Layer 4 of a small transformer language model trained on English Wikipedia (20 layers, counted from 0, width 128).
Take only the direct path to the model's output, skipping the later layers: a vector added to the residual stream pushes a token's score in proportion to its dot product with that token's output vector.

Output vectors of the tokens that the questions are about. A number n stands for (n - 500) times 0.0044.
"OS ": 451,543,645,579,524,512,435,475,545,485,558,384,503,481,688,398,549,469,384,486,376,262,512,533,411,484,452,503,482,528,500,303,478,327,453,461,458,575,311,457,483,469,375,541,608,525,411,542,624,551,566,354,525,492,463,486,581,696,439,287,442,536,418,608,450,594,653,327,492,560,345,568,481,575,538,667,598,545,572,598,527,441,294,520,551,607,545,493,535,525,532,582,390,434,503,579,440,380,502,414,592,576,619,451,595,583,492,481,597,477,475,660,254,409,508,452,548,415,461,596,330,503,568,541,434,443,619,559
"Records": 614,513,503,646,542,512,350,493,598,638,723,607,773,570,430,427,430,464,369,498,439,392,500,440,286,497,229,534,567,573,535,310,444,481,517,599,594,631,171,374,334,453,434,695,668,285,500,413,507,322,485,535,630,516,325,393,516,614,637,388,523,437,564,561,435,583,494,568,324,235,400,237,435,487,751,549,656,531,433,577,476,448,362,372,449,572,400,302,437,536,547,494,459,446,541,445,414,310,497,363,646,409,529,587,526,627,426,615,608,447,625,787,425,634,445,526,246,261,442,588,439,455,627,387,556,453,451,727
"Billboard": 459,348,616,574,620,476,369,393,677,513,592,511,734,589,587,431,345,558,411,432,443,479,513,461,417,428,504,496,465,677,473,554,416,534,604,361,532,404,432,549,347,500,357,769,646,484,576,309,482,424,497,466,805,441,431,372,572,670,575,274,533,316,617,534,406,695,594,337,527,380,336,529,303,684,553,632,648,395,506,458,417,424,343,413,496,713,358,221,275,578,506,441,500,674,551,484,472,395,530,426,622,598,548,455,519,340,470,389,526,534,703,566,286,398,568,531,525,477,584,830,468,531,636,258,555,445,721,596
"self": 458,417,512,604,448,500,422,513,694,542,463,513,574,453,587,510,390,486,481,508,460,622,492,382,533,544,483,583,611,724,512,376,470,420,468,722,513,518,594,697,533,584,414,491,516,474,254,440,531,382,500,612,580,622,485,390,567,443,401,479,541,483,523,449,562,540,617,706,367,516,495,433,509,374,507,514,440,401,359,622,291,497,336,563,512,374,389,358,495,612,500,619,464,647,645,418,342,623,510,585,748,679,581,505,373,470,598,544,550,500,485,559,409,569,597,500,260,558,425,551,452,478,533,372,479,490,607,503
"range ": 409,389,494,656,534,342,481,453,688,413,535,431,431,568,516,384,482,617,526,437,414,494,770,465,428,458,791,618,437,496,751,307,539,475,500,549,430,473,326,503,446,343,517,691,680,452,485,377,426,444,588,426,451,565,619,529,619,330,371,372,487,503,538,531,345,644,621,577,485,520,420,663,558,418,448,687,542,514,527,555,372,464,465,317,483,422,553,364,491,476,675,537,526,433,534,416,689,589,420,404,527,397,512,494,617,443,449,550,470,378,520,530,304,447,674,441,225,674,582,511,529,506,498,209,306,469,632,527
"|---|---|": 779,496,477,482,500,321,358,561,556,592,590,462,658,672,550,425,425,658,260,442,343,459,642,668,338,496,21,514,537,647,582,212,453,314,260,608,622,220,622,557,321,491,484,686,638,289,249,437,266,535,465,543,572,570,456,254,824,448,524,299,566,531,674,510,423,692,528,522,539,557,417,669,333,288,773,567,550,446,508,471,422,123,249,532,217,709,547,68,508,529,552,500,449,899,336,633,549,442,542,379,575,604,625,428,519,434,685,378,733,557,512,440,444,446,619,543,619,303,678,590,393,221,695,319,410,464,472,388
"thus ": 490,388,375,444,393,465,387,615,610,538,459,541,564,569,687,386,427,615,385,525,538,567,546,653,414,623,574,533,474,600,520,596,547,408,618,475,503,464,344,451,434,317,415,396,559,286,361,433,468,463,383,637,726,601,369,506,528,413,530,292,349,439,663,487,423,507,481,566,415,494,450,526,332,609,471,563,618,638,340,798,537,362,485,545,325,622,607,500,439,578,427,456,366,513,430,293,528,601,597,340,599,664,670,438,523,563,278,663,559,367,573,660,595,574,452,550,496,633,551,458,475,391,552,422,341,475,546,444
"Location ": 473,379,475,415,503,530,374,248,549,379,525,522,769,466,548,506,430,622,529,446,376,514,438,713,377,500,401,647,479,427,589,240,525,497,465,481,516,406,486,563,364,482,525,687,587,322,457,609,493,444,355,448,446,510,296,403,565,733,553,277,192,582,557,531,673,653,509,622,497,503,556,576,442,696,220,767,565,688,621,404,409,516,341,668,457,508,668,417,295,579,669,376,496,356,548,326,443,494,438,600,582,584,584,416,616,571,665,612,630,382,526,392,414,394,534,443,363,268,534,584,593,521,640,355,378,473,424,737
"in ": 532,537,387,417,505,577,547,518,481,344,374,546,517,453,412,647,521,519,523,504,580,579,434,315,559,609,472,479,517,414,538,608,432,402,660,574,409,324,462,453,529,508,604,398,526,308,620,566,500,593,583,649,434,414,547,434,514,476,479,484,513,480,485,497,477,447,516,533,648,424,657,482,584,546,372,497,490,599,573,486,478,605,572,654,500,677,324,451,591,451,581,467,552,414,573,466,497,482,545,466,450,433,452,516,460,590,327,527,534,513,554,542,584,590,447,456,406,519,450,441,573,633,451,353,539,537,516,324
"on ": 629,560,388,427,610,487,522,478,543,579,384,500,461,390,354,612,606,517,524,531,494,601,500,369,554,597,543,608,532,318,523,551,525,383,618,594,376,401,369,547,439,554,567,528,502,354,648,596,389,559,557,681,417,522,493,431,563,444,598,516,530,581,453,483,611,491,484,643,685,495,671,584,556,652,524,464,452,549,618,639,500,503,510,600,532,444,307,544,561,461,548,380,470,471,500,436,550,438,584,415,428,444,517,633,428,586,291,528,522,494,559,571,588,509,429,386,460,527,468,444,632,581,454,338,488,515,506,426
"course ": 345,500,428,611,420,432,505,383,795,521,583,375,602,615,513,486,411,735,511,364,446,403,451,665,512,268,487,604,450,634,562,520,461,438,500,343,436,587,500,572,335,448,533,534,599,603,378,532,407,475,445,318,490,497,296,497,645,544,483,420,477,548,615,507,407,549,661,583,491,485,527,477,461,532,460,567,568,573,384,466,531,507,544,360,402,756,633,665,476,462,622,492,375,558,466,209,631,642,607,414,587,461,563,526,614,349,431,653,387,385,603,520,340,542,722,408,392,560,394,654,570,405,500,301,497,480,601,461

Output weights of attention head 3. The head adds the sum of these rows, row i times number i of z. A number n stands for (n - 500) times 0.00062.
o0: 555,543,503,576,435,275,599,571,678,463,711,467,446,391,388,441,426,587,362,333,454,511,520,629,348,474,451,372,434,526,396,721,471,472,444,474,447,334,299,503,575,540,381,562,652,438,756,649,523,429,516,545,503,545,585,439,441,309,511,453,253,586,723,645,549,556,373,305,542,612,449,548,634,420,629,493,573,487,611,562,663,528,482,535,728,637,406,520,345,370,450,494,487,235,379,482,482,378,543,340,320,411,371,396,491,652,412,500,592,720,577,659,596,577,367,690,344,352,425,478,522,134,430,506,497,432,277,389
o1: 539,630,338,615,558,433,602,774,557,497,557,550,500,680,208,315,481,582,383,644,667,345,540,533,526,423,403,454,572,511,535,479,561,521,242,627,721,622,317,430,451,564,320,559,349,545,482,674,460,631,481,526,471,484,618,406,313,335,318,526,643,592,582,546,407,634,298,571,464,542,592,633,568,406,536,278,566,370,613,567,543,421,325,706,576,377,519,728,436,433,347,438,403,434,561,584,578,449,387,585,479,541,360,558,557,768,413,512,628,562,432,408,494,385,349,464,421,522,659,358,403,397,566,522,445,449,552,370
o2: 574,482,468,492,448,333,553,592,380,504,556,727,572,464,457,474,539,430,449,201,504,488,585,773,550,554,471,332,438,431,351,697,621,377,361,378,629,460,363,361,539,504,524,359,491,352,795,559,555,444,535,566,381,579,608,474,305,170,436,477,464,376,568,691,508,493,340,399,482,357,453,559,553,387,576,447,577,457,870,443,730,462,641,568,566,504,429,648,302,363,397,452,489,232,373,542,506,532,361,535,237,470,420,469,417,511,339,388,741,627,369,423,627,575,276,543,691,394,576,228,413,153,569,458,348,343,237,411
o3: 821,580,437,542,618,476,525,669,490,484,480,570,617,559,314,377,500,550,458,338,606,332,473,684,507,573,478,357,508,398,403,536,563,396,344,377,708,523,296,248,615,596,250,565,367,360,479,593,446,586,518,677,338,518,672,473,194,254,388,540,467,538,612,628,464,778,239,634,459,484,490,638,634,241,569,408,478,303,680,600,599,395,492,687,650,382,418,598,483,414,326,475,402,336,389,574,493,422,337,632,304,635,279,542,514,675,386,613,705,681,398,405,448,619,189,462,488,457,750,267,503,214,687,570,565,375,478,508
o4: 881,472,627,213,539,581,610,557,209,516,546,531,654,426,561,531,609,657,478,400,655,570,654,553,354,455,373,609,443,557,373,402,742,537,435,410,507,519,504,506,510,549,485,374,476,355,593,349,562,454,607,504,538,528,553,520,407,509,361,506,345,353,458,441,523,494,411,404,359,466,495,454,535,185,519,686,299,383,530,490,506,530,466,352,297,331,709,305,423,557,434,696,497,555,560,591,446,534,266,497,597,431,606,505,465,481,518,582,628,594,408,580,642,609,580,616,503,518,604,295,434,418,521,429,399,747,467,689
o5: 383,649,385,562,332,460,613,668,474,564,381,438,537,475,584,391,543,419,508,847,507,445,520,588,563,389,526,500,616,299,537,419,438,491,482,628,591,509,459,510,503,414,497,527,285,617,386,601,585,610,565,580,483,543,406,660,385,579,464,587,788,576,528,392,467,545,505,708,458,398,573,490,513,692,421,373,654,355,462,551,232,534,491,599,521,372,602,604,538,542,432,487,405,581,668,504,490,519,503,637,621,579,390,502,449,605,628,559,405,411,503,308,443,428,571,549,491,541,522,481,565,661,500,399,508,763,678,569
o6: 322,549,396,593,504,567,352,471,601,517,537,537,453,583,344,588,446,398,438,418,432,442,493,762,694,534,474,360,680,395,633,711,507,445,514,445,598,451,508,379,423,507,478,583,699,513,515,598,534,530,444,419,419,536,496,554,276,576,560,460,468,699,646,597,425,510,579,669,577,493,494,582,568,575,445,405,621,674,599,532,645,670,681,614,569,748,462,728,544,323,486,241,465,223,198,548,457,535,709,573,408,483,339,539,574,487,486,424,493,369,462,373,516,481,267,381,565,507,422,514,468,485,351,456,487,393,343,334
o7: 422,519,454,583,569,634,371,496,805,490,461,397,317,635,477,429,422,368,487,659,456,425,544,437,669,533,493,500,588,553,712,487,420,609,573,658,429,487,401,570,510,400,521,619,539,544,482,573,508,700,300,504,572,389,484,558,536,482,570,458,563,756,370,626,361,378,556,705,550,493,519,665,503,641,516,339,717,537,365,605,406,500,426,518,500,640,466,708,724,476,421,414,422,491,487,400,497,494,582,546,480,461,359,535,669,644,423,543,327,217,591,424,463,429,437,431,355,553,525,608,609,521,181,600,632,592,565,323
o8: 622,440,331,462,318,518,617,558,322,556,447,465,638,424,345,508,608,603,434,279,520,515,382,506,561,410,579,466,445,366,410,618,642,560,439,500,500,425,514,487,593,581,400,408,315,489,378,490,614,465,679,623,359,372,640,456,518,415,507,727,375,383,650,588,554,628,382,445,520,464,564,368,472,418,608,461,426,384,545,633,596,424,537,430,524,459,424,518,716,404,397,327,477,353,298,611,632,575,517,500,380,378,557,580,458,628,412,437,513,527,424,534,561,584,483,445,452,494,551,338,424,362,621,486,403,535,467,474
o9: 459,544,512,604,507,356,510,576,577,626,665,390,486,538,303,303,496,553,428,619,536,463,554,658,543,492,608,611,437,476,602,377,420,609,391,622,530,614,355,710,497,558,488,521,739,587,691,547,528,481,603,454,481,460,419,542,596,620,470,381,199,553,753,529,418,466,406,383,416,533,546,545,551,460,440,477,626,575,477,467,593,592,382,624,537,615,617,508,381,479,551,646,519,419,444,366,483,363,485,467,467,555,500,393,629,702,462,322,388,623,678,613,403,405,484,483,253,187,422,741,529,426,409,494,241,890,536,628
o10: 421,523,527,630,319,332,513,555,651,456,698,318,444,491,321,472,328,721,508,574,473,533,318,531,477,383,603,576,362,487,685,438,314,517,563,556,336,366,562,679,593,612,269,630,657,678,504,582,524,166,666,354,589,563,616,367,755,867,553,458,290,465,671,537,570,230,662,235,531,783,426,380,454,708,480,508,444,648,405,487,474,500,319,358,592,731,339,519,387,537,718,478,636,500,400,476,497,240,556,371,537,520,537,403,704,423,682,321,368,629,791,555,420,550,567,468,475,214,356,897,422,566,412,515,367,547,419,484
o11: 769,545,576,269,804,930,505,453,331,649,508,666,550,573,509,607,861,460,401,325,596,573,612,491,544,486,495,469,545,638,267,618,782,665,368,457,685,471,555,423,736,455,695,337,541,292,625,386,504,601,397,635,537,523,511,580,516,227,277,471,644,434,186,577,414,668,226,425,561,408,669,481,504,168,529,539,386,280,616,534,710,507,597,639,238,297,657,525,743,303,254,738,500,626,570,625,551,504,290,525,453,432,602,538,466,492,231,571,634,465,276,545,635,448,347,545,500,477,753,189,486,306,436,432,549,571,467,382
o12: 679,428,656,517,323,236,584,476,546,562,360,455,624,392,473,421,292,632,387,684,540,511,554,486,392,354,475,706,418,486,451,223,510,487,525,549,564,519,424,503,333,658,339,521,335,456,337,565,467,423,591,425,372,495,540,393,412,491,518,600,418,349,798,341,566,522,544,565,351,487,212,449,511,504,572,576,485,431,395,605,409,430,375,500,407,388,611,334,234,618,558,333,559,500,623,527,506,665,556,459,536,653,530,503,440,565,698,473,609,593,500,591,412,620,731,546,530,422,425,531,604,578,591,558,538,646,605,670
o13: 204,462,657,546,345,311,516,375,452,442,457,471,454,430,638,623,396,487,717,539,288,601,468,418,538,482,375,477,560,355,534,563,407,530,646,482,331,535,628,555,398,535,720,414,544,680,567,443,624,385,584,325,587,438,261,554,625,621,592,444,426,363,439,398,548,294,684,335,552,541,479,459,433,799,335,606,564,677,379,357,510,572,583,447,601,693,507,440,320,549,679,563,611,456,578,405,419,575,734,397,599,518,643,405,356,267,729,383,276,333,484,496,490,404,762,484,555,634,225,723,630,712,465,520,559,530,460,582
o14: 509,397,472,374,463,525,506,273,450,615,353,502,577,448,569,642,703,478,648,218,337,601,408,413,609,489,565,525,557,361,459,478,632,495,638,467,450,542,525,399,595,497,500,515,442,508,340,362,479,543,428,559,495,465,457,529,401,447,560,566,655,529,407,437,448,544,527,544,667,428,396,406,397,512,440,619,470,533,386,436,541,480,620,476,506,415,586,519,763,507,508,416,523,624,423,583,615,707,682,507,427,500,645,634,528,282,577,650,474,467,425,438,568,460,547,488,533,590,492,486,556,506,549,505,515,402,664,405
o15: 852,616,431,596,964,421,319,659,405,397,586,640,358,753,531,687,332,510,404,151,544,433,563,664,480,653,242,366,420,649,389,668,634,232,337,317,670,420,272,364,428,582,611,543,672,343,805,403,445,586,408,443,455,520,581,414,240,344,364,342,344,525,377,629,360,537,453,439,422,509,550,658,662,202,458,648,416,529,723,370,698,493,572,553,389,577,500,654,405,375,355,662,389,265,461,461,385,467,336,489,369,400,302,447,473,561,334,454,715,425,181,487,443,569,151,534,425,519,633,203,355,186,486,435,413,572,304,445
o16: 855,483,512,397,711,500,491,468,301,531,584,666,631,547,532,665,667,638,428,22,530,565,522,739,475,578,456,445,491,581,160,627,627,531,261,329,660,427,417,401,615,645,654,291,585,382,759,470,538,491,459,553,458,534,621,425,533,233,344,402,324,350,379,604,487,628,212,206,500,491,635,512,566,33,479,589,345,297,750,465,742,537,564,729,405,459,613,500,468,256,235,714,513,418,533,576,481,458,180,574,433,478,524,460,329,563,415,468,820,613,139,547,537,521,350,590,460,227,712,172,521,199,662,508,470,485,314,478
o17: 504,503,460,700,645,233,354,675,720,474,603,355,390,628,477,303,304,331,409,614,587,423,563,626,528,500,435,655,396,497,606,430,396,414,350,581,594,614,271,608,327,562,562,512,594,599,648,601,555,471,458,468,593,460,419,436,484,509,525,428,375,585,603,673,355,447,515,576,376,503,438,675,619,612,682,477,563,497,441,518,500,484,372,391,453,718,457,681,415,412,463,506,429,329,500,305,425,451,414,516,500,383,318,359,503,665,365,357,423,437,554,472,251,527,358,491,408,468,534,448,508,451,437,506,503,738,432,647
o18: 463,681,381,596,515,323,655,820,347,457,579,556,600,485,307,261,471,500,430,610,597,355,352,676,486,439,528,477,504,309,567,463,454,540,550,468,710,570,275,415,481,416,89,464,439,621,453,706,540,518,517,524,400,534,401,604,407,572,391,389,666,458,634,673,474,702,395,428,469,526,671,689,589,661,444,489,614,455,617,437,435,521,440,704,667,463,397,723,209,526,485,527,400,490,449,443,432,224,400,603,485,540,390,307,459,592,705,517,473,666,605,388,473,370,500,526,463,378,503,617,419,488,847,486,361,609,528,375
o19: 672,404,497,462,671,391,339,408,635,401,582,442,322,606,474,568,227,570,314,467,492,488,653,604,375,569,287,622,441,727,434,522,485,446,436,567,326,330,366,513,422,560,536,555,792,350,779,420,457,500,483,492,486,597,593,408,430,490,601,330,135,541,541,555,540,308,542,442,371,613,432,525,724,345,548,630,493,671,532,539,516,624,441,340,354,703,524,407,422,439,463,559,411,283,394,444,362,513,545,264,507,343,408,415,566,571,473,424,700,496,552,634,413,668,431,557,352,353,521,462,477,291,281,373,517,666,322,651
o20: 682,598,564,540,472,575,508,421,691,549,466,372,484,367,683,546,526,592,496,685,462,590,563,312,389,446,483,559,522,496,456,294,472,642,477,585,500,555,558,799,484,512,566,734,550,554,372,483,455,380,560,388,681,362,458,485,686,538,503,429,518,471,528,401,650,321,479,491,457,663,556,424,414,449,551,557,374,341,220,551,364,403,320,470,500,475,665,271,517,750,647,521,533,755,647,455,685,393,417,398,925,584,587,506,500,586,557,568,434,485,534,613,525,611,828,617,323,615,391,687,672,730,365,698,602,797,680,578
o21: 565,424,613,413,487,539,378,330,447,484,469,465,520,460,707,667,536,617,570,255,373,645,506,411,375,543,413,549,445,633,415,584,510,513,589,433,346,389,567,594,645,523,674,471,660,491,668,299,583,297,553,469,612,617,504,440,752,585,553,487,299,347,397,477,657,263,597,202,452,610,529,384,442,409,442,672,325,533,458,415,571,513,520,369,335,594,446,190,440,474,666,616,563,535,573,505,497,476,551,376,628,392,706,552,439,414,605,436,534,374,447,640,530,577,552,567,490,469,449,558,513,582,446,512,518,532,367,609
o22: 262,507,414,557,276,406,496,618,554,538,542,489,492,541,343,237,439,429,345,880,496,324,433,612,645,409,551,313,574,289,674,555,447,441,503,600,544,507,396,407,560,545,261,622,486,529,312,882,536,652,432,475,342,485,500,500,392,576,586,598,634,664,819,514,422,744,472,648,456,425,497,637,631,709,493,295,794,592,539,642,514,497,556,742,728,539,413,741,455,361,407,247,445,266,377,523,451,457,755,616,271,546,324,509,480,587,549,518,359,582,698,415,597,424,418,402,418,400,449,599,540,375,562,371,541,372,521,420
o23: 192,578,407,715,496,388,551,730,688,496,430,449,230,535,375,385,433,265,507,679,471,371,471,444,646,428,667,428,632,349,757,500,437,507,610,706,618,668,427,507,439,352,369,580,504,704,500,627,497,690,421,492,465,440,335,617,369,576,540,597,757,757,585,543,336,535,557,710,504,394,476,622,532,885,422,270,775,588,362,494,487,500,439,703,711,517,403,653,613,480,573,372,486,497,461,461,588,510,694,534,474,555,382,440,610,670,425,496,261,406,652,361,438,348,378,383,433,508,373,619,506,687,373,517,419,604,565,329
o24: 677,415,538,430,680,421,342,374,386,368,511,559,535,684,753,742,374,568,543,298,360,593,640,484,337,553,268,557,511,785,410,508,563,549,440,330,462,368,582,480,408,582,803,420,708,384,756,262,585,380,555,444,584,523,518,423,577,457,503,362,110,358,368,434,545,202,557,230,507,519,594,458,567,279,472,764,385,518,537,370,533,570,675,330,319,648,552,422,344,517,531,618,461,402,533,459,386,479,382,395,589,415,601,431,432,413,453,325,627,421,265,653,521,569,625,675,534,544,465,433,506,424,425,497,521,567,370,598
o25: 347,438,546,448,164,562,709,510,471,536,431,312,552,275,442,307,565,542,559,939,577,493,460,360,397,404,733,571,500,382,594,267,323,698,611,581,378,603,652,584,559,457,255,448,270,612,227,527,545,420,632,575,434,563,510,548,555,778,528,656,695,500,718,354,603,496,478,666,357,529,416,405,440,780,543,393,575,418,303,567,220,439,336,427,579,326,465,327,583,584,653,337,527,740,614,503,538,508,579,510,672,671,582,557,582,619,669,592,272,649,791,484,561,511,816,464,590,487,418,718,581,834,605,595,547,561,662,580
o26: 217,497,392,485,322,277,597,479,472,594,451,653,489,418,275,277,643,379,584,664,430,457,571,628,595,332,681,576,574,320,569,439,545,691,524,622,450,754,488,503,576,412,481,478,576,613,526,671,542,438,516,508,410,554,431,541,534,585,479,601,538,497,753,425,504,426,522,407,533,311,442,515,594,721,423,419,725,507,440,390,572,636,583,778,643,571,592,488,297,579,573,494,663,487,448,518,536,471,580,512,475,688,583,417,543,539,559,483,278,660,816,591,572,261,632,525,564,278,226,698,567,598,646,503,329,587,500,562
o27: 770,533,589,500,714,349,443,416,436,303,678,494,617,540,410,530,261,645,467,344,594,404,607,673,374,551,231,567,382,713,416,414,516,218,529,419,480,489,424,439,417,737,336,552,669,580,826,360,484,308,624,367,442,653,613,311,290,514,471,380,189,460,560,500,512,412,507,305,369,675,437,500,669,411,449,680,282,624,750,377,653,560,504,376,430,574,586,387,184,534,628,702,576,458,340,497,255,375,247,424,581,435,357,394,530,453,573,491,660,601,517,595,358,579,419,537,558,479,566,422,524,414,525,468,427,538,281,669
o28: 665,401,593,355,226,736,682,347,539,562,441,443,605,284,568,474,736,577,564,674,521,569,471,305,410,357,760,546,457,492,513,334,575,623,525,528,412,457,695,642,581,387,463,463,207,391,164,512,409,533,582,625,507,429,582,463,622,473,443,632,637,436,531,274,627,596,370,620,518,470,390,307,320,480,607,385,371,359,351,683,391,384,348,397,485,270,542,308,758,507,481,355,560,748,624,594,709,573,470,429,638,559,686,624,539,566,453,561,472,538,595,600,658,607,736,497,474,580,482,468,570,568,540,500,571,525,700,504
o29: 851,407,635,496,554,638,562,509,503,339,597,526,584,465,592,659,409,655,462,385,540,473,574,418,313,588,365,306,427,698,454,618,550,463,451,226,493,339,542,413,564,652,378,546,417,311,531,343,442,432,513,602,521,489,706,371,380,357,442,506,470,441,386,637,617,535,396,685,400,592,473,491,497,295,695,496,317,334,690,727,503,312,381,281,493,382,333,423,437,497,500,470,445,610,488,514,451,480,289,485,525,529,391,627,532,565,385,513,749,577,440,444,581,836,395,545,679,613,745,330,500,367,450,652,729,266,452,432
o30: 553,542,570,421,510,467,497,375,432,522,543,527,648,447,586,481,408,795,386,335,424,462,500,416,383,600,394,490,458,570,392,570,421,519,524,535,423,419,678,531,691,736,611,554,571,547,567,365,481,337,563,300,515,567,504,435,710,696,500,450,366,314,454,444,723,422,562,319,432,710,572,284,495,483,443,685,328,565,453,463,458,575,616,413,335,465,597,287,387,343,614,554,648,546,515,549,455,413,528,316,566,484,602,541,415,342,652,434,661,503,562,533,372,480,603,451,522,487,467,593,522,678,500,491,443,335,315,583
o31: 881,628,525,505,788,608,533,728,320,579,606,552,684,538,309,458,510,608,376,331,764,362,548,769,450,500,402,399,401,543,314,527,533,441,238,367,766,496,312,400,560,655,337,472,489,411,616,505,489,553,545,631,436,503,671,465,315,276,220,424,463,431,467,648,401,650,131,433,390,573,617,624,659,115,586,491,361,203,765,545,675,478,394,774,418,388,580,605,500,299,314,630,424,463,449,617,492,358,98,611,482,513,362,475,500,743,358,479,807,677,321,444,591,567,302,535,505,385,802,157,475,279,576,521,432,507,372,553

Each question shows a token from some text and the vector z that the head gathered there. A number n stands for (n - 500) times 0.0017.

"ting ": 522,494,554,497,505,503,504,491,499,500,480,466,516,476,485,499,458,537,467,544,484,473,516,501,500,498,509,513,518,535,476,468
Which three tokens does it push up most, strongest first? "Records", "thus ", "range "

". ": 401,494,470,532,575,514,519,475,418,403,350,591,526,441,513,527,483,420,469,526,544,523,416,481,581,488,430,585,514,595,502,506
Which of these tokens does it push down most? "course "

"the ": 507,505,471,501,455,483,535,551,457,503,497,515,508,519,488,550,448,517,431,550,503,488,503,549,472,514,446,500,526,545,494,470
Which of these tokens does it push up most? "course "

"ver": 549,496,519,519,498,501,493,461,503,513,577,481,490,512,482,524,556,519,539,504,489,504,493,467,530,493,502,540,474,515,509,536
Which of these tokens does it push down most? "self"

"some ": 513,548,529,520,484,526,500,506,511,523,469,499,515,477,490,466,468,530,487,511,486,456,504,521,441,517,497,484,524,492,489,509
Which of these tokens does it push down most? "Billboard"

"were ": 501,519,515,505,514,490,505,497,487,494,513,514,483,454,489,499,484,484,573,474,453,463,519,515,457,523,530,513,492,511,485,492
Which of these tokens does it push up most? "on "

"roc": 515,528,513,483,515,479,529,493,487,525,556,472,523,515,471,500,469,483,526,506,500,495,504,489,540,479,503,524,502,540,514,487
Which of these tokens does it push up most? "Billboard"

"shows ": 424,511,473,561,489,499,542,492,481,523,530,455,499,493,472,607,497,522,537,475,507,461,464,550,492,488,486,555,454,506,484,569
Which of these tokens does it push up most? "OS "

"village ": 498,551,510,496,477,534,453,443,564,551,530,481,526,504,513,434,489,529,536,442,567,439,480,512,459,489,517,406,574,375,473,513
Which of these tokens does it push up most? "self"

"ian ": 446,483,340,579,427,475,522,614,361,480,365,356,556,490,474,621,235,598,385,662,512,458,474,630,425,467,310,579,419,624,459,460
Which of these tokens does it push up most? "course "

"34": 504,473,530,498,515,499,500,504,499,483,537,465,504,478,500,462,456,493,506,505,497,486,508,499,468,541,513,532,512,535,517,481
Which of these tokens does it push up most? "Billboard"

"T": 520,529,516,472,509,490,539,483,507,529,563,468,532,514,471,476,475,480,529,478,502,484,520,490,524,502,508,517,527,526,519,497
Which of these tokens does it push up most? "Billboard"

"oke ": 437,443,534,514,525,499,513,500,481,461,538,428,518,483,498,503,420,516,489,516,475,483,488,480,517,550,499,564,481,546,536,499
Which of these tokens does it push up most? "Billboard"

"The ": 468,578,402,489,529,497,535,438,518,545,590,515,555,464,535,525,482,474,542,512,444,425,506,509,427,517,587,599,505,435,496,495
Which two tokens does it push up most, strongest first? "Location ", "OS "

"| ": 539,507,486,503,513,508,475,466,500,545,575,482,498,533,473,503,518,511,577,517,516,494,513,484,508,519,535,559,467,489,495,527
Which of these tokens does it push up most? "Location "

"clu": 505,504,486,486,532,510,497,513,503,520,493,550,516,489,510,534,467,523,506,541,517,466,482,536,488,514,485,508,513,490,472,497
Which of these tokens does it push up most? "range "

"ts ": 520,491,557,494,506,502,507,505,497,495,472,505,502,480,488,495,467,523,456,534,498,484,498,490,513,486,506,500,530,542,485,470
Which of these tokens does it push up most? "thus "

"films ": 528,573,428,474,468,577,525,559,506,370,392,575,462,465,494,506,392,468,387,527,558,481,483,547,478,581,459,485,566,585,457,480
Which two tokens does it push up most, strongest first? "self", "on "

"Hol": 471,480,458,494,523,507,479,513,519,450,460,506,513,552,519,519,502,494,477,487,545,530,465,471,537,467,436,474,499,521,512,497
Which of these tokens does it push down most? "OS "

"spread ": 477,509,553,553,555,455,523,481,421,453,481,591,351,458,470,564,483,384,582,401,474,490,472,561,420,450,437,571,438,676,505,532
Which of these tokens does it push up most? "in "

"from ": 522,490,547,499,517,507,507,509,484,501,452,511,499,480,484,492,461,527,464,534,503,479,501,497,511,496,516,507,532,540,483,473
Which of these tokens does it push up most? "thus "

"Henry ": 439,492,499,534,529,525,502,499,500,487,472,457,522,535,496,525,514,499,499,478,508,509,484,493,519,501,500,503,448,515,515,527
Which two tokens does it push up most, strongest first? "Location ", "|---|---|"

"and ": 441,492,462,547,479,495,533,518,478,501,489,479,493,505,486,578,488,515,499,492,518,480,470,545,484,499,464,512,476,520,488,532
Which of these tokens does it push up most? "OS "

"s ": 518,488,496,499,482,471,522,511,460,471,438,525,499,520,491,531,471,488,457,511,509,500,484,506,539,485,491,505,491,541,505,470
Which of these tokens does it push up most? "in "

"19": 499,495,476,499,533,519,503,518,474,518,459,540,483,518,486,536,460,529,488,517,477,503,488,514,502,498,474,510,482,500,504,494
Which of these tokens does it push up most? "range "

"ph": 541,514,522,499,500,464,504,484,503,503,491,539,502,484,488,517,472,498,503,524,482,501,506,520,482,495,494,504,498,522,509,500
Which of these tokens does it push down most? "self"

"I": 549,540,517,503,516,486,526,496,471,537,566,497,533,426,502,443,514,476,478,515,557,471,513,480,488,520,510,451,561,524,485,519
Which three tokens does it push up most, strongest first? "|---|---|", "self", "Records"

"ad": 487,538,531,511,525,475,502,492,468,524,563,440,531,484,443,525,477,492,539,514,496,492,479,484,538,498,481,560,484,569,524,502
Which of these tokens does it push down most? "on "

"town ": 554,523,468,462,477,419,539,504,516,513,594,493,475,512,520,427,550,456,468,441,546,510,529,436,562,478,520,452,549,535,497,475
Which of these tokens does it push down most? "Records"

"|": 499,522,398,378,562,536,456,505,522,597,541,454,597,575,502,334,295,535,493,515,575,477,512,567,432,682,590,478,588,352,496,416
Which of these tokens does it push down most? "|---|---|"

"Wol": 518,488,510,520,493,493,506,458,497,526,594,459,497,519,479,518,546,510,542,500,490,499,495,468,527,499,521,553,459,497,517,537
Which of these tokens does it push up most? "Location "

"6 ": 414,491,452,553,484,501,551,506,480,509,506,467,489,517,483,585,487,510,528,467,520,470,458,545,501,502,480,524,469,507,488,554
Which of these tokens does it push up most? "OS "

"49": 502,464,530,508,505,498,499,512,501,476,517,437,513,481,504,478,443,504,490,506,505,487,502,494,493,531,487,525,512,554,511,474
Which of these tokens does it push up most? "Billboard"

"ence": 489,475,461,520,565,500,563,492,479,468,437,522,514,446,479,499,494,517,429,567,465,499,509,444,526,509,459,582,516,569,508,537
Which three tokens does it push up most, strongest first? "|---|---|", "Records", "thus "

"release": 529,515,549,521,473,480,525,543,483,454,468,544,463,434,506,466,469,499,505,467,487,472,539,518,418,512,515,486,535,556,479,506
Which three tokens does it push up most, strongest first? "on ", "in ", "thus "

"century ": 449,448,505,483,545,508,482,506,485,514,518,552,467,502,496,509,562,506,460,479,478,546,451,413,558,486,464,433,490,520,526,523
Which of these tokens does it push up most? "|---|---|"

"46": 515,492,526,521,520,502,507,492,495,509,534,495,499,460,468,499,461,512,502,530,515,463,489,530,448,539,510,559,526,547,495,537
Which three tokens does it push up most, strongest first? "Records", "|---|---|", "OS "

"s": 519,505,498,499,534,516,502,516,514,522,488,544,512,480,507,543,463,533,520,550,514,465,488,550,472,520,482,515,508,497,468,509
Which of these tokens does it push down most? "Billboard"

",": 520,492,504,500,493,494,492,485,493,526,574,468,519,508,483,472,499,514,514,499,524,492,513,493,475,517,515,497,514,478,500,494
Which three tokens does it push up most, strongest first? "Billboard", "course ", "Location "